Layer 7 of a small transformer language model trained on English Wikipedia (26 layers, counted from 0, width 128).
A neuron's activation on a vector x is SiLU(gate . x) times (in . x), where the dot is the dot product.

Input weights of the MLP neurons that the questions are about. A number n stands for (n - 500) times 0.0023.
n40 gate: 486 609 624 676 512 373 466 629 378 579 478 585 475 356 497 469 459 422 564 593 557 794 378 589 517 506 520 440 483 585 401 506 361 640 450 616 463 472 469 577 563 578 588 520 626 647 457 535 475 544 464 579 454 421 373 570 533 640 561 479 518 684 342 654 404 613 212 469 647 528 517 401 506 463 497 472 476 454 610 402 462 638 560 575 439 619 673 627 478 419 692 514 531 506 447 503 511 680 570 529 361 578 533 509 457 403 445 365 528 599 419 418 308 464 464 476 522 533 678 574 596 460 404 519 448 536 588 402
n82 gate: 473 441 507 543 496 534 613 365 473 467 529 657 397 465 425 626 699 247 396 576 465 529 582 490 500 369 493 538 476 456 487 510 533 533 400 594 484 430 634 624 273 440 592 614 543 673 455 451 593 448 547 474 607 696 663 399 370 802 451 678 787 351 551 404 507 632 524 310 638 504 609 387 733 510 417 379 331 427 440 504 700 669 599 666 378 415 428 427 580 782 575 629 463 669 570 357 667 641 565 427 385 453 511 195 635 560 474 545 453 514 563 645 450 724 489 329 609 568 609 606 456 461 525 652 459 440 566 473
n87 gate: 480 431 570 502 505 508 475 580 500 398 570 485 385 633 404 582 579 550 522 512 549 582 483 602 609 503 518 579 470 510 479 614 473 612 475 459 574 360 339 609 662 628 580 550 308 498 525 479 441 497 340 454 353 516 447 415 416 433 443 363 600 380 528 568 581 544 503 505 531 431 479 376 368 431 524 537 407 485 431 590 587 525 454 578 392 512 488 453 520 475 440 513 550 547 495 536 580 645 624 602 396 403 476 592 650 343 558 388 665 481 598 563 436 552 500 587 666 503 529 586 475 536 575 314 383 376 427 637
n192 gate: 491 279 393 326 480 302 465 375 566 524 464 561 466 578 456 644 474 413 404 543 439 452 375 577 509 755 565 583 481 440 322 357 540 473 549 400 580 528 423 583 475 713 439 559 511 623 402 685 420 542 445 509 669 516 355 621 661 627 442 516 621 500 262 535 494 394 522 475 516 497 448 641 506 551 292 578 543 436 420 569 482 469 445 574 516 455 536 460 472 429 519 519 369 637 589 536 661 404 510 497 628 690 256 490 609 371 470 411 828 730 422 488 267 525 527 553 613 300 405 497 600 294 474 469 558 506 500 584
n203 gate: 606 539 445 336 473 628 500 324 485 373 371 508 548 594 700 411 488 455 345 686 512 506 381 295 497 597 440 628 527 485 591 578 489 370 526 464 517 406 273 326 409 638 506 564 585 414 420 608 460 536 420 584 527 365 517 500 537 404 365 579 497 327 477 650 562 530 542 497 458 526 506 389 559 497 429 618 698 536 648 583 404 500 491 332 536 646 590 335 509 454 375 667 413 512 635 556 377 562 403 512 435 261 475 639 648 360 494 485 586 683 467 557 568 379 537 433 449 574 463 409 547 461 542 386 654 471 506 543
n227 gate: 497 590 396 351 459 412 605 435 392 503 381 683 379 517 500 692 718 556 182 560 716 603 428 457 461 432 520 527 484 526 478 468 588 278 357 360 590 299 737 698 467 603 453 500 458 631 418 503 695 430 465 620 388 403 549 623 429 385 554 363 619 484 162 533 570 360 384 568 476 639 567 522 543 699 427 642 538 434 596 390 456 465 487 535 597 547 631 519 558 581 393 537 597 493 542 478 516 299 364 636 588 584 625 522 699 465 456 417 474 514 597 418 405 397 615 596 541 503 424 320 663 454 412 417 573 671 462 452
n318 gate: 500 371 514 402 560 365 494 511 434 578 436 458 545 387 659 619 422 377 540 467 465 448 487 702 537 521 500 365 558 509 359 483 556 670 590 441 505 354 525 448 448 373 503 449 374 410 578 393 604 444 534 464 462 370 560 622 534 408 470 359 527 626 380 419 475 435 611 672 652 450 453 587 497 477 595 537 695 541 528 563 392 562 567 489 503 415 519 733 528 523 663 447 580 527 624 692 500 666 328 591 686 392 469 404 582 584 478 424 492 521 601 712 564 576 393 479 305 327 480 461 566 508 500 450 640 472 288 600
n40 in: 447 671 631 687 640 484 519 639 375 509 539 602 579 339 503 561 383 456 604 617 468 729 538 601 540 487 564 487 384 641 382 525 392 648 382 595 409 458 479 657 563 595 533 466 721 667 487 398 473 586 454 614 560 481 379 611 561 705 663 549 357 630 320 616 325 599 222 481 639 497 529 420 538 528 446 485 392 399 597 340 467 552 603 536 372 533 682 594 534 353 674 516 451 529 451 562 581 638 540 478 356 543 536 583 427 403 527 402 537 559 446 500 294 460 427 438 560 615 672 578 643 471 359 503 431 506 630 432
n82 in: 435 462 454 664 429 543 574 439 537 527 603 559 413 478 525 510 526 345 461 485 481 485 574 472 509 443 446 484 543 589 523 633 530 554 578 563 480 512 551 559 289 401 619 740 564 605 491 374 524 465 587 521 537 588 803 479 416 725 541 622 740 443 595 272 399 697 516 298 663 346 547 398 812 531 422 436 438 484 458 477 701 674 574 503 487 388 432 464 593 733 595 544 509 570 521 436 552 602 549 447 346 391 526 330 506 647 476 506 512 448 481 601 524 606 520 356 708 529 491 682 561 448 592 613 503 506 539 388
n87 in: 461 532 502 495 419 483 352 595 519 423 500 456 422 493 510 521 510 603 448 339 343 417 497 417 471 558 453 480 517 599 477 529 423 404 467 559 363 345 521 590 439 569 535 409 441 587 459 775 556 277 458 558 537 535 409 469 469 376 520 440 490 526 483 519 640 434 520 522 395 626 468 482 614 551 470 398 396 390 498 581 695 526 547 495 443 491 491 566 382 269 442 466 627 383 542 482 541 456 544 522 467 433 495 503 524 493 523 532 491 360 485 390 474 647 482 540 535 604 498 402 469 571 540 385 593 540 395 402
n192 in: 464 480 377 336 459 299 389 439 490 747 609 528 566 561 510 309 459 426 443 528 444 680 604 632 513 979 688 566 497 549 454 468 509 591 472 540 656 547 277 457 349 697 274 600 618 398 412 530 440 410 494 481 484 366 519 551 516 520 587 432 486 566 487 500 415 401 493 339 483 369 390 602 611 474 497 449 593 312 446 654 437 529 324 630 580 596 469 475 532 458 503 576 397 564 551 417 714 369 472 408 591 442 476 320 569 348 497 441 631 479 487 626 295 545 361 364 616 411 560 412 513 325 477 424 671 471 415 500
n203 in: 641 548 366 457 491 634 541 364 491 466 441 461 509 645 647 332 506 428 330 652 485 480 481 313 463 576 403 628 482 400 500 543 477 398 503 452 511 360 305 352 456 649 551 477 580 414 456 623 503 605 406 627 491 389 477 454 534 370 467 610 524 375 453 682 568 595 536 378 424 542 512 386 521 464 435 569 685 515 665 546 359 460 511 389 599 665 637 298 474 494 378 691 381 512 612 525 450 589 400 565 384 255 416 646 687 437 460 547 552 664 482 588 599 368 581 485 441 531 551 427 532 550 551 406 630 555 517 607
n227 in: 547 509 429 476 474 445 503 399 404 551 337 589 392 423 432 607 635 624 315 405 698 585 466 484 546 330 586 503 516 339 620 415 530 324 476 352 555 509 730 609 444 579 407 512 480 554 491 576 789 605 497 574 531 243 592 622 339 363 516 645 603 455 217 503 548 513 478 654 561 645 694 523 525 656 572 515 559 525 738 481 568 624 425 464 541 518 559 374 455 631 417 721 525 430 494 547 568 444 368 581 497 546 572 445 653 398 545 331 555 585 564 530 491 330 533 526 524 536 500 365 611 386 369 521 569 564 407 451
n318 in: 425 550 571 473 578 267 370 478 569 481 548 423 495 526 575 533 471 490 565 556 346 369 403 727 562 466 582 363 658 439 383 408 593 465 422 458 682 358 543 639 469 454 511 321 500 430 506 503 462 438 449 585 614 452 508 473 586 412 630 569 443 575 448 481 652 469 525 683 617 611 460 618 605 411 473 535 596 642 538 419 428 479 332 551 511 413 439 462 406 511 555 514 702 401 551 531 604 636 523 408 646 581 477 390 637 476 425 486 524 523 624 551 626 684 400 379 338 445 327 468 497 508 440 521 581 435 428 514

Each question shows a token from some text and the vector x that enters the MLP there. A number n stands for (n - 500) times 0.0041.

"ang": 428 490 379 680 493 429 427 430 478 731 518 320 423 613 260 323 369 520 614 529 687 368 473 393 278 379 510 616 556 243 419 401 423 621 499 488 448 489 343 635 686 395 456 410 608 618 506 506 630 543 535 549 468 644 607 608 493 355 700 513 363 604 398 356 607 391 436 452 337 257 406 508 515 628 616 447 386 515 525 272 668 449 407 451 540 489 423 679 337 447 370 351 447 659 501 450 544 469 454 576 450 571 484 269 466 553 544 520 488 695 534 336 558 559 436 213 432 664 545 368 425 558 630 617 513 603 536 475
Which neuron lights up most? n203

" Her": 304 363 232 429 462 486 476 365 472 740 310 342 478 657 321 296 434 502 526 608 567 503 337 455 441 228 670 347 351 440 420 575 443 606 505 490 427 433 489 523 610 461 333 447 404 587 378 593 561 525 317 503 388 612 483 589 349 531 627 592 373 589 459 589 535 343 570 587 441 248 381 588 454 383 547 444 427 374 501 703 527 457 480 394 473 613 667 491 495 448 555 372 487 533 367 400 379 564 647 490 445 461 668 384 298 512 519 544 405 674 597 559 420 820 468 326 443 553 506 462 540 435 710 629 370 708 387 458
Which three neurons fire most, strongest first? n203, n227, n82

"s": 490 390 265 619 641 486 514 430 486 383 327 380 452 724 125 388 581 404 614 555 435 561 420 307 569 462 631 611 429 354 444 580 662 738 545 578 393 540 576 557 517 319 395 469 539 529 561 505 603 416 494 544 401 606 528 675 347 445 582 499 241 644 610 411 597 472 597 500 286 293 362 656 511 568 600 482 415 470 598 469 431 554 597 507 575 594 480 612 385 426 383 439 649 720 496 370 414 525 702 464 469 530 599 312 508 373 470 492 435 650 593 465 484 359 545 316 656 559 581 454 644 536 686 757 583 499 241 554
Which neuron lights up most? n203

" ": 311 411 229 429 525 649 416 399 542 496 485 435 409 712 396 412 486 373 590 661 440 543 422 369 464 377 625 491 503 419 404 406 556 527 447 457 386 468 493 468 555 419 571 476 411 554 341 529 629 504 538 486 479 642 634 574 408 419 443 581 248 539 641 578 621 369 475 582 368 305 415 598 536 343 581 628 561 384 457 661 577 641 449 533 469 550 562 577 375 420 310 355 539 635 625 432 426 595 612 510 595 703 555 307 452 493 517 564 368 763 606 371 618 436 637 322 486 557 749 581 435 351 660 620 523 713 502 547
The most active neuron and its activation: n40, at about 0.58

"e": 454 356 210 478 599 624 539 444 434 573 324 191 345 748 158 422 444 440 652 588 509 632 495 388 301 398 615 541 483 457 501 506 538 335 602 492 333 395 443 489 653 438 491 423 448 403 419 339 726 468 416 490 474 752 623 647 333 395 659 410 328 575 521 491 605 427 426 397 358 360 351 595 472 498 538 549 460 394 505 572 490 706 552 452 574 462 474 556 473 506 497 401 507 661 425 316 422 577 621 526 512 452 581 300 552 503 474 425 448 635 583 414 607 537 539 453 556 668 619 435 553 556 557 494 719 469 474 550
The most active neuron and its activation: n40, at about 0.44

" |": 460 390 256 406 407 502 511 316 633 485 464 383 510 675 361 379 527 585 505 604 498 579 315 350 463 367 666 617 557 351 452 362 528 630 554 466 384 436 568 461 682 447 518 505 562 466 397 526 554 537 467 476 473 668 570 576 359 383 466 590 324 656 626 521 641 385 407 527 418 317 304 564 448 502 479 509 547 529 361 611 405 611 578 541 383 606 551 576 400 512 382 327 704 683 623 347 663 670 571 600 527 462 615 300 244 548 465 565 503 653 550 248 723 414 695 401 475 666 414 533 429 438 657 615 497 505 427 529
Which neuron lights up most? n40

"n": 461 402 286 462 558 625 633 512 443 514 433 331 438 624 219 404 487 458 566 583 394 543 548 317 333 493 666 552 553 449 433 559 530 677 415 627 414 456 469 508 556 284 351 427 567 497 518 489 571 507 417 352 596 747 641 760 341 423 711 466 251 552 538 448 590 371 508 400 443 354 418 473 336 670 509 484 543 436 545 541 447 594 683 541 614 631 534 378 416 457 342 399 477 567 360 452 457 786 698 350 503 367 587 255 398 396 455 453 363 675 584 339 551 481 631 312 430 692 520 435 706 332 624 628 595 443 403 640
Which neuron lights up most? n227

"|": 507 369 229 396 563 524 424 401 525 441 427 416 436 541 367 351 554 583 580 689 531 500 253 374 410 254 631 516 339 270 368 414 445 554 490 475 422 427 400 517 587 380 426 568 480 402 465 410 472 472 436 442 497 675 324 536 310 449 512 533 265 520 543 682 598 286 458 531 408 224 417 543 314 380 447 543 474 523 323 553 438 506 607 347 447 605 633 632 329 536 300 319 667 548 549 370 476 526 636 595 556 436 526 311 510 372 476 558 458 626 546 514 727 495 474 433 477 590 498 495 465 543 641 616 511 485 422 612
Which neuron lights up most? n82

" Ni": 402 473 247 411 513 542 468 426 487 596 485 443 599 646 316 429 431 612 516 739 526 546 346 555 538 417 530 633 705 312 317 487 597 421 534 538 547 457 460 505 594 544 494 430 594 547 449 593 581 415 336 477 398 596 478 656 431 365 619 541 379 463 650 405 489 481 265 514 468 273 366 539 500 424 441 420 129 495 499 671 385 643 517 447 480 666 696 291 376 456 343 488 417 680 435 472 243 668 584 507 515 505 585 365 335 489 444 466 409 636 591 349 505 505 486 203 557 723 619 529 672 585 675 451 610 344 569 588
The two highest activations, in order: n203, n40

" m": 290 413 274 552 519 713 502 305 541 417 477 407 522 626 491 288 450 540 528 682 447 504 297 322 447 481 550 418 567 458 422 547 463 364 507 637 438 476 470 466 684 518 393 526 483 672 476 468 616 387 436 598 605 506 466 553 395 393 468 611 252 540 511 565 643 432 483 455 389 266 418 529 394 477 559 603 613 390 540 608 485 651 533 340 420 595 527 347 411 482 231 403 449 646 490 558 427 680 695 394 519 392 571 321 511 358 487 488 436 713 697 294 409 262 492 162 319 484 477 580 526 567 688 600 478 642 325 484
The most active neuron and its activation: n203, at about 11

" A": 389 441 182 474 389 559 474 397 520 721 395 392 441 624 259 387 488 458 432 632 499 421 370 371 457 392 521 500 576 399 419 485 519 433 457 546 456 403 498 608 642 381 442 465 538 380 333 599 771 375 470 385 575 718 633 664 433 459 595 443 311 571 485 639 634 461 333 703 398 229 314 523 532 432 431 477 382 450 532 609 414 625 463 350 405 542 585 629 402 615 485 383 460 651 623 440 349 546 669 385 462 450 691 268 536 437 465 551 419 677 610 527 625 629 618 516 534 650 497 534 458 436 717 569 549 689 575 557
Which neuron lights up most? n40

"for": 417 574 241 591 465 658 628 445 341 605 379 401 409 568 351 451 484 368 462 573 461 426 506 322 181 420 624 521 531 236 401 600 560 746 464 465 224 527 478 625 617 488 408 433 672 383 319 482 590 526 506 452 331 579 544 464 482 494 533 328 154 520 502 414 433 275 629 507 325 286 573 418 467 463 503 503 409 467 532 617 575 590 564 493 500 589 534 498 432 444 265 415 564 588 326 420 581 675 541 390 465 571 454 305 361 449 386 457 464 626 594 484 525 712 483 265 426 557 499 571 432 551 602 661 535 320 453 473
Which neuron lights up most? n227

"ers": 447 348 229 637 583 541 608 401 437 530 339 321 411 649 208 401 483 444 467 572 471 506 474 267 409 402 633 511 376 349 361 618 655 477 584 589 369 473 597 531 599 357 448 430 508 552 576 491 536 538 429 582 404 551 379 579 382 414 518 592 294 578 466 457 483 411 600 590 319 290 463 639 418 410 555 536 510 431 539 504 491 529 522 525 418 541 386 666 481 501 411 422 631 728 332 386 452 596 701 592 455 606 531 252 271 351 405 610 463 700 649 333 550 483 666 350 528 653 584 346 724 488 684 598 528 402 262 508
The most active neuron and its activation: n192, at about 0.27

" her": 315 414 296 421 528 541 619 359 341 617 323 365 447 485 357 267 464 481 496 565 471 541 176 481 415 214 616 420 228 356 451 495 385 601 418 514 407 451 507 507 622 393 300 498 413 539 391 477 684 501 374 565 339 608 375 559 395 447 571 607 322 569 505 642 540 167 571 461 370 251 308 516 509 432 530 559 461 459 467 750 541 527 561 478 420 598 655 394 484 513 490 384 440 536 411 433 368 582 668 571 541 482 664 418 243 434 485 560 464 677 656 473 585 579 433 343 531 475 518 477 587 507 717 729 412 706 445 383
The most active neuron and its activation: n82, at about 0.3

"t": 437 438 242 494 607 440 516 382 520 635 339 271 479 683 258 448 512 392 471 532 420 575 323 409 401 380 630 553 434 311 493 653 611 563 500 548 378 550 553 504 592 448 396 327 628 667 499 537 431 538 539 612 410 754 533 546 325 440 576 496 264 620 505 523 673 306 668 385 407 361 419 597 291 633 549 567 385 379 461 418 602 551 687 487 625 406 477 518 379 507 325 365 657 636 598 409 394 596 657 384 511 139 570 313 472 498 585 482 428 680 495 419 478 369 557 411 510 538 585 455 576 405 555 592 640 505 354 589
The two highest activations, in order: n40, n318

" Ab": 357 630 196 670 338 540 488 440 409 622 559 264 479 505 459 328 534 499 318 724 580 424 367 375 337 445 598 550 472 382 463 449 467 650 524 458 482 396 427 539 641 497 447 434 541 377 426 666 622 344 552 530 524 562 590 513 528 386 554 519 422 644 602 347 688 282 232 767 404 300 441 555 567 522 570 404 402 508 570 500 493 651 504 413 453 625 535 680 373 339 422 372 466 649 481 461 446 600 480 567 530 382 550 241 252 625 575 449 440 629 702 550 446 675 448 244 440 536 536 594 426 468 674 653 530 333 398 533
The two highest activations, in order: n318, n227

"hi": 416 502 229 586 509 608 475 374 475 630 377 330 511 630 347 266 381 544 531 571 445 593 341 526 285 434 556 475 539 318 462 486 476 672 560 501 255 457 389 472 511 557 475 404 551 529 326 551 740 559 312 546 329 543 525 462 394 390 665 474 113 504 454 394 576 319 698 486 406 358 570 449 447 661 515 512 417 338 433 380 522 560 401 439 503 558 372 534 441 501 318 365 416 698 399 342 489 534 389 458 520 429 550 284 319 311 478 447 476 662 489 505 581 629 474 248 527 573 498 470 477 599 483 826 521 551 613 404
Which neuron lights up most? n318

"or": 465 413 274 522 427 386 578 446 405 655 324 449 386 575 228 314 519 499 576 661 516 357 503 273 343 609 592 554 627 346 521 571 511 677 446 414 256 356 551 462 702 303 395 543 653 386 441 395 428 606 451 429 348 660 504 379 431 456 576 511 251 475 533 479 431 242 433 563 309 290 495 557 388 442 559 517 362 453 528 532 661 547 521 367 476 536 534 625 429 528 509 445 563 700 156 343 451 683 476 372 443 459 542 383 402 343 407 338 479 627 578 484 405 502 737 345 495 601 627 499 526 520 612 599 451 512 361 451
The most active neuron and its activation: n318, at about 0.55

"S": 362 375 222 550 549 399 533 434 421 651 402 369 420 696 210 351 507 511 562 705 624 522 412 219 554 405 613 486 574 403 406 454 729 456 629 587 365 598 534 559 635 416 461 473 610 598 588 604 556 484 439 427 426 734 450 719 418 419 559 462 284 486 479 424 593 362 487 630 439 203 403 599 565 284 508 488 497 477 528 656 461 519 590 497 385 517 621 593 352 526 365 442 485 678 603 524 417 627 719 424 526 569 514 356 449 322 498 517 476 644 610 485 562 457 679 287 525 568 512 409 585 294 608 637 538 513 483 598
Which neuron lights up most? n192

"it": 448 416 244 688 669 486 501 467 436 760 332 337 434 666 307 443 519 542 640 560 473 574 410 324 269 476 612 561 562 296 529 321 542 567 439 490 338 517 513 424 526 339 481 301 696 656 555 372 584 538 395 516 370 762 688 587 497 349 625 531 358 633 413 529 528 290 477 521 351 394 439 439 299 538 415 446 335 500 411 401 693 585 679 401 490 388 422 507 379 510 333 422 454 605 637 439 449 631 736 428 494 339 593 399 382 457 509 446 586 609 781 367 564 437 605 457 533 542 591 585 338 349 555 507 553 488 526 570
Which three neurons fire most, strongest first? n192, n318, n203

"vi": 421 433 175 576 606 678 562 433 334 675 499 322 483 517 255 370 374 354 538 644 507 427 451 434 394 445 636 639 629 341 368 615 641 572 578 333 394 384 500 529 651 453 421 407 623 491 521 465 663 449 295 534 351 592 522 584 523 400 539 499 362 570 604 349 601 171 427 551 522 305 397 493 371 511 541 209 289 521 449 461 511 555 574 372 480 553 342 483 366 642 303 493 504 632 553 419 407 602 615 574 548 523 549 432 500 496 496 407 418 616 561 269 480 586 649 299 421 589 549 593 420 494 566 462 561 476 464 383
The most active neuron and its activation: n40, at about 0.3

" school": 352 315 338 491 552 656 478 346 573 604 505 307 362 610 294 364 444 597 449 553 502 520 244 371 409 192 625 603 468 450 413 408 505 611 574 551 483 525 577 507 796 396 512 504 596 600 381 480 540 396 386 516 432 496 373 497 382 411 615 472 393 484 665 499 479 390 605 447 302 283 544 623 497 495 502 730 475 365 551 473 614 526 470 447 441 527 505 490 441 574 329 378 493 581 503 331 397 746 673 405 516 419 559 246 508 621 532 523 490 691 765 410 403 575 482 434 462 552 595 279 557 550 698 510 512 639 449 616
The most active neuron and its activation: n40, at about 0.54